Layer 6 of a small transformer language model trained on English Wikipedia (13 layers, counted from 0, width 128).
A neuron adds its activation times its output weights to the MLP's output. To switch it off is to set its activation to zero at one token and run the rest of the model.

Output weights of the MLP neurons that the questions are about. A number n stands for (n - 128) times 0.0015.
n11: 115, 127, 169, 111, 131, 167, 186, 91, 100, 152, 162, 102, 131, 118, 89, 111, 146, 113, 106, 89, 168, 63, 184, 67, 132, 67, 99, 133, 121, 124, 141, 123, 82, 141, 189, 229, 175, 166, 106, 111, 164, 118, 101, 137, 138, 107, 97, 115, 122, 152, 66, 115, 106, 194, 137, 114, 90, 115, 173, 169, 150, 156, 114, 135, 173, 98, 136, 124, 109, 171, 162, 87, 94, 146, 134, 141, 86, 126, 126, 147, 167, 93, 126, 87, 144, 168, 128, 99, 141, 125, 201, 140, 163, 130, 138, 201, 202, 121, 192, 102, 141, 171, 135, 110, 156, 85, 116, 155, 47, 126, 155, 100, 131, 96, 100, 133, 168, 172, 110, 184, 143, 134, 161, 100, 150, 132, 160, 59
n64: 144, 75, 160, 160, 120, 81, 88, 126, 89, 66, 83, 124, 131, 204, 108, 161, 85, 140, 69, 114, 135, 187, 140, 95, 103, 139, 152, 114, 116, 154, 111, 128, 163, 145, 108, 106, 102, 153, 114, 159, 79, 81, 129, 52, 139, 161, 93, 120, 146, 151, 138, 187, 112, 180, 135, 144, 117, 123, 115, 156, 62, 102, 135, 121, 141, 174, 106, 154, 117, 80, 88, 189, 89, 133, 112, 109, 133, 126, 75, 213, 155, 99, 176, 102, 131, 137, 122, 165, 137, 177, 148, 141, 169, 153, 101, 175, 133, 89, 107, 189, 85, 107, 38, 162, 108, 146, 120, 91, 137, 73, 159, 146, 115, 124, 176, 135, 94, 97, 136, 156, 117, 83, 129, 125, 145, 98, 120, 131
n124: 154, 87, 134, 91, 98, 101, 181, 178, 142, 87, 119, 126, 203, 79, 83, 139, 153, 111, 131, 112, 75, 114, 104, 110, 88, 134, 91, 77, 88, 151, 168, 90, 118, 139, 131, 154, 61, 152, 84, 117, 110, 175, 141, 154, 151, 122, 118, 136, 134, 194, 110, 152, 148, 149, 84, 94, 91, 113, 106, 171, 96, 151, 162, 157, 124, 88, 173, 160, 155, 124, 156, 78, 138, 140, 111, 139, 127, 111, 125, 62, 92, 148, 145, 148, 146, 112, 129, 159, 117, 119, 179, 127, 108, 153, 127, 86, 158, 88, 151, 94, 123, 95, 164, 137, 83, 134, 108, 160, 70, 132, 78, 159, 125, 112, 159, 137, 215, 47, 71, 125, 172, 125, 141, 85, 133, 66, 128, 129
n180: 137, 103, 117, 118, 144, 90, 171, 124, 164, 142, 132, 122, 135, 132, 97, 233, 88, 84, 110, 145, 122, 158, 113, 173, 170, 138, 97, 101, 117, 131, 68, 132, 135, 108, 129, 154, 95, 127, 96, 98, 150, 151, 151, 150, 122, 120, 166, 107, 138, 110, 127, 168, 113, 167, 65, 68, 114, 72, 137, 66, 121, 128, 161, 149, 95, 94, 107, 123, 110, 140, 54, 129, 138, 92, 151, 111, 152, 160, 127, 128, 118, 120, 110, 126, 132, 159, 131, 71, 131, 139, 126, 88, 108, 102, 95, 151, 212, 144, 90, 170, 137, 184, 74, 130, 81, 144, 95, 133, 130, 130, 141, 102, 14, 144, 128, 144, 111, 180, 147, 150, 154, 135, 74, 146, 77, 165, 209, 134
n187: 63, 164, 162, 184, 160, 148, 148, 117, 117, 11, 117, 74, 91, 111, 167, 78, 143, 129, 190, 130, 67, 182, 109, 105, 99, 155, 106, 98, 181, 118, 110, 81, 117, 179, 123, 118, 128, 125, 181, 128, 124, 175, 124, 79, 117, 110, 108, 117, 133, 146, 122, 101, 99, 193, 140, 235, 81, 91, 148, 77, 100, 111, 89, 109, 97, 116, 122, 161, 133, 98, 191, 162, 156, 58, 124, 26, 132, 128, 133, 129, 164, 107, 147, 142, 104, 154, 132, 88, 158, 89, 108, 60, 101, 149, 203, 155, 149, 166, 90, 56, 172, 136, 157, 160, 116, 165, 129, 134, 107, 140, 159, 127, 128, 97, 121, 162, 167, 141, 126, 122, 116, 112, 98, 123, 189, 105, 133, 150
n238: 132, 143, 74, 135, 160, 158, 97, 108, 106, 239, 133, 140, 111, 110, 133, 118, 118, 162, 161, 99, 136, 112, 151, 133, 178, 148, 137, 160, 98, 113, 178, 151, 111, 184, 84, 162, 113, 175, 104, 137, 138, 35, 176, 141, 147, 113, 146, 30, 85, 119, 154, 149, 112, 160, 137, 160, 155, 53, 122, 126, 105, 116, 160, 166, 163, 125, 113, 77, 179, 174, 178, 124, 123, 132, 79, 126, 164, 124, 107, 167, 82, 95, 133, 120, 109, 105, 145, 135, 121, 119, 123, 155, 196, 169, 177, 145, 117, 171, 145, 134, 127, 124, 124, 112, 142, 162, 144, 73, 174, 147, 181, 104, 121, 143, 42, 126, 79, 155, 109, 162, 125, 152, 129, 61, 170, 148, 138, 176
n280: 100, 64, 210, 174, 110, 74, 95, 174, 137, 19, 123, 151, 176, 108, 111, 153, 148, 143, 154, 100, 177, 141, 129, 97, 117, 78, 171, 102, 156, 87, 103, 77, 154, 102, 85, 118, 145, 137, 140, 45, 101, 163, 191, 146, 47, 140, 75, 126, 75, 172, 116, 163, 134, 60, 96, 95, 180, 161, 188, 174, 46, 98, 162, 136, 137, 102, 145, 138, 65, 185, 126, 96, 59, 145, 111, 189, 169, 78, 134, 112, 141, 93, 148, 107, 176, 107, 101, 102, 134, 137, 134, 123, 119, 103, 81, 134, 97, 119, 68, 175, 193, 63, 112, 178, 113, 145, 123, 129, 95, 104, 109, 164, 81, 122, 173, 111, 87, 146, 159, 175, 75, 108, 93, 163, 181, 202, 163, 196
n281: 168, 133, 168, 32, 134, 130, 114, 157, 120, 157, 194, 103, 111, 31, 64, 142, 103, 104, 131, 145, 129, 176, 121, 148, 95, 126, 139, 147, 108, 178, 113, 130, 156, 164, 170, 121, 131, 124, 103, 120, 79, 125, 124, 84, 172, 113, 184, 131, 183, 104, 110, 190, 117, 71, 148, 110, 150, 120, 95, 75, 135, 148, 140, 104, 76, 97, 147, 83, 163, 105, 98, 126, 132, 176, 132, 143, 161, 106, 161, 106, 92, 138, 98, 122, 89, 99, 118, 127, 153, 189, 97, 135, 101, 144, 87, 93, 63, 87, 115, 109, 132, 111, 136, 128, 104, 88, 99, 169, 101, 117, 118, 151, 182, 143, 98, 132, 161, 97, 124, 152, 94, 97, 144, 131, 78, 151, 177, 177
n313: 152, 91, 82, 98, 196, 103, 138, 116, 120, 71, 140, 193, 117, 131, 155, 181, 133, 123, 163, 138, 150, 112, 107, 87, 148, 93, 129, 137, 149, 140, 108, 138, 169, 95, 132, 122, 120, 122, 142, 124, 122, 155, 110, 126, 76, 101, 99, 169, 81, 148, 135, 195, 141, 118, 113, 126, 164, 106, 69, 193, 103, 60, 86, 142, 136, 108, 89, 133, 88, 52, 152, 112, 114, 101, 207, 183, 154, 98, 166, 194, 121, 130, 116, 132, 107, 90, 74, 104, 147, 136, 173, 67, 144, 108, 138, 107, 145, 73, 142, 126, 71, 75, 149, 128, 179, 76, 123, 105, 122, 84, 117, 147, 11, 132, 137, 164, 58, 127, 176, 148, 133, 165, 143, 137, 82, 150, 111, 165

Each question names a token from some text and the token that comes next. It shows the activations a of the neurons there, in the order above. A number n stands for (n - 128) times 0.019.

Then comes g, the gradient of the next token's log-probability with respect to the MLP's output, scaled to length 1. A neuron's effect is roughly proportional to its activation times (output weights . g). A number n stands for (n - 128) times 0.0031.

"t", then " Type"
a: 131, 112, 129, 130, 131, 138, 124, 127, 86
g: 114, 201, 130, 174, 66, 154, 119, 116, 138, 96, 130, 131, 103, 176, 91, 99, 127, 112, 128, 88, 154, 124, 193, 156, 121, 113, 164, 133, 107, 107, 163, 93, 128, 115, 146, 69, 89, 170, 178, 169, 113, 86, 104, 116, 117, 155, 155, 110, 163, 94, 108, 138, 116, 96, 138, 143, 172, 150, 126, 102, 130, 132, 123, 112, 150, 137, 90, 162, 107, 103, 97, 135, 135, 96, 120, 142, 68, 179, 72, 97, 144, 123, 127, 142, 128, 90, 127, 128, 132, 67, 120, 118, 96, 137, 114, 163, 135, 120, 97, 117, 80, 154, 175, 81, 120, 90, 116, 84, 117, 150, 82, 107, 149, 151, 161, 112, 108, 123, 113, 121, 130, 91, 119, 107, 173, 121, 91, 126
Which neuron, switched off, lowers the next token's probability most? n313

"ori", then "gin"
a: 130, 120, 131, 135, 89, 133, 172, 130, 127
g: 134, 133, 175, 207, 52, 133, 131, 113, 103, 141, 164, 180, 105, 166, 105, 164, 75, 117, 117, 141, 126, 139, 159, 136, 159, 178, 129, 149, 139, 145, 99, 182, 139, 130, 128, 158, 131, 117, 98, 135, 159, 129, 126, 132, 127, 132, 127, 96, 183, 132, 90, 86, 107, 142, 86, 114, 171, 141, 117, 182, 67, 121, 130, 151, 134, 136, 123, 99, 142, 146, 102, 123, 73, 136, 154, 138, 93, 108, 124, 137, 174, 108, 123, 107, 128, 146, 106, 139, 127, 112, 112, 140, 170, 176, 145, 76, 120, 143, 45, 136, 110, 151, 195, 174, 103, 142, 161, 128, 90, 101, 117, 128, 137, 143, 129, 154, 119, 126, 125, 110, 104, 130, 132, 86, 125, 146, 171, 173
Which neuron, switched off, lowers the next token's probability most? n280

"ider", then "."
a: 128, 163, 125, 125, 140, 129, 128, 132, 128
g: 166, 118, 123, 155, 164, 100, 124, 113, 139, 142, 94, 143, 143, 154, 138, 127, 113, 167, 128, 132, 120, 136, 126, 143, 129, 167, 106, 109, 112, 156, 108, 146, 75, 168, 179, 154, 148, 118, 123, 153, 99, 133, 168, 44, 130, 105, 129, 172, 112, 153, 132, 112, 129, 159, 154, 123, 111, 154, 141, 128, 90, 155, 136, 211, 101, 145, 149, 115, 156, 168, 138, 143, 76, 113, 79, 113, 127, 167, 178, 176, 152, 141, 174, 132, 165, 152, 105, 125, 99, 110, 139, 119, 218, 134, 145, 153, 143, 155, 115, 173, 119, 140, 114, 169, 132, 130, 149, 169, 188, 170, 126, 105, 118, 123, 57, 131, 151, 102, 113, 147, 93, 161, 127, 105, 153, 158, 149, 123
Which neuron, switched off, lowers the next token's probability most? n64

" its", then " debut"
a: 130, 129, 120, 116, 77, 128, 129, 130, 130
g: 88, 182, 114, 108, 106, 131, 128, 91, 63, 120, 117, 115, 66, 125, 124, 126, 112, 108, 140, 124, 136, 111, 182, 140, 124, 66, 122, 140, 126, 138, 165, 136, 179, 129, 110, 155, 78, 144, 152, 87, 134, 131, 192, 178, 148, 167, 153, 138, 124, 90, 115, 103, 167, 127, 147, 91, 102, 162, 88, 103, 131, 108, 95, 135, 138, 153, 94, 142, 135, 170, 153, 131, 94, 163, 101, 105, 140, 162, 112, 130, 111, 116, 141, 121, 168, 124, 154, 139, 97, 155, 128, 109, 196, 139, 113, 106, 118, 96, 148, 134, 147, 144, 135, 127, 104, 98, 153, 145, 122, 136, 85, 152, 117, 112, 89, 185, 103, 139, 103, 114, 188, 67, 182, 94, 182, 143, 99, 106
Which neuron, switched off, lowers the next token's probability most? n187

" Fight", then " for"
a: 131, 134, 203, 133, 127, 136, 130, 137, 129
g: 170, 112, 109, 161, 132, 104, 122, 138, 80, 175, 172, 138, 92, 138, 115, 106, 113, 114, 164, 118, 131, 136, 151, 142, 131, 137, 140, 137, 133, 129, 116, 149, 139, 159, 159, 148, 178, 151, 132, 110, 109, 142, 97, 158, 171, 113, 190, 74, 126, 117, 140, 99, 145, 104, 108, 135, 89, 152, 116, 151, 102, 130, 142, 149, 159, 156, 124, 102, 98, 104, 155, 123, 83, 121, 143, 139, 116, 161, 127, 129, 139, 165, 103, 89, 96, 197, 151, 119, 125, 158, 181, 123, 193, 101, 122, 145, 127, 159, 149, 184, 181, 139, 90, 175, 103, 128, 145, 122, 168, 171, 159, 110, 142, 78, 47, 168, 154, 124, 100, 141, 182, 114, 127, 87, 124, 106, 146, 89
Which neuron, switched off, raises the next token's probability most? n124

" run", then " such"
a: 134, 134, 110, 120, 133, 132, 137, 99, 129
g: 104, 113, 144, 176, 51, 151, 155, 189, 147, 126, 134, 124, 146, 121, 180, 140, 137, 95, 153, 166, 173, 138, 125, 107, 125, 147, 160, 159, 104, 104, 120, 160, 137, 142, 93, 138, 110, 127, 147, 177, 133, 107, 141, 115, 93, 107, 142, 112, 128, 67, 156, 74, 99, 178, 141, 144, 130, 102, 141, 138, 167, 100, 107, 108, 123, 126, 155, 102, 167, 106, 154, 93, 142, 159, 147, 159, 99, 149, 120, 174, 113, 152, 120, 176, 128, 122, 141, 155, 152, 142, 152, 139, 137, 123, 158, 136, 72, 111, 114, 67, 119, 134, 157, 107, 139, 134, 192, 163, 124, 158, 159, 113, 129, 122, 139, 98, 138, 141, 160, 96, 182, 71, 165, 58, 137, 120, 85, 102
Which neuron, switched off, raises the next token's probability most? n280

"is", then " was"
a: 126, 178, 128, 107, 123, 124, 133, 123, 92
g: 111, 164, 120, 128, 72, 136, 179, 107, 140, 134, 109, 164, 147, 142, 114, 124, 136, 101, 167, 92, 143, 131, 133, 138, 120, 140, 139, 125, 118, 142, 135, 128, 152, 113, 149, 139, 93, 158, 90, 134, 107, 177, 150, 108, 127, 90, 130, 158, 126, 179, 66, 172, 133, 145, 131, 134, 61, 139, 75, 113, 159, 99, 97, 97, 115, 162, 150, 151, 145, 151, 65, 151, 139, 161, 66, 122, 125, 130, 86, 142, 142, 147, 174, 173, 163, 104, 125, 100, 125, 120, 193, 169, 143, 136, 119, 149, 199, 99, 134, 113, 113, 123, 123, 130, 144, 123, 83, 127, 97, 135, 121, 160, 125, 111, 65, 144, 160, 102, 49, 157, 136, 128, 88, 142, 108, 164, 145, 97
Which neuron, switched off, lowers the next token's probability most? n64

" all", then " programming"
a: 128, 130, 127, 128, 127, 132, 83, 112, 129
g: 159, 182, 128, 148, 90, 159, 136, 132, 122, 101, 119, 96, 145, 112, 125, 109, 88, 127, 144, 95, 116, 140, 71, 129, 91, 83, 154, 140, 146, 174, 85, 100, 168, 134, 152, 108, 168, 105, 138, 129, 132, 69, 87, 122, 146, 88, 138, 89, 174, 99, 98, 69, 91, 172, 131, 130, 92, 117, 163, 161, 159, 90, 99, 65, 105, 107, 132, 178, 98, 143, 104, 106, 194, 167, 148, 91, 106, 137, 134, 107, 138, 138, 139, 119, 137, 105, 145, 132, 114, 145, 72, 159, 121, 180, 160, 125, 177, 128, 152, 117, 118, 143, 124, 143, 153, 137, 122, 113, 105, 153, 131, 114, 170, 103, 111, 161, 130, 61, 122, 128, 113, 135, 147, 157, 166, 97, 127, 93
Which neuron, switched off, lowers the next token's probability most? n280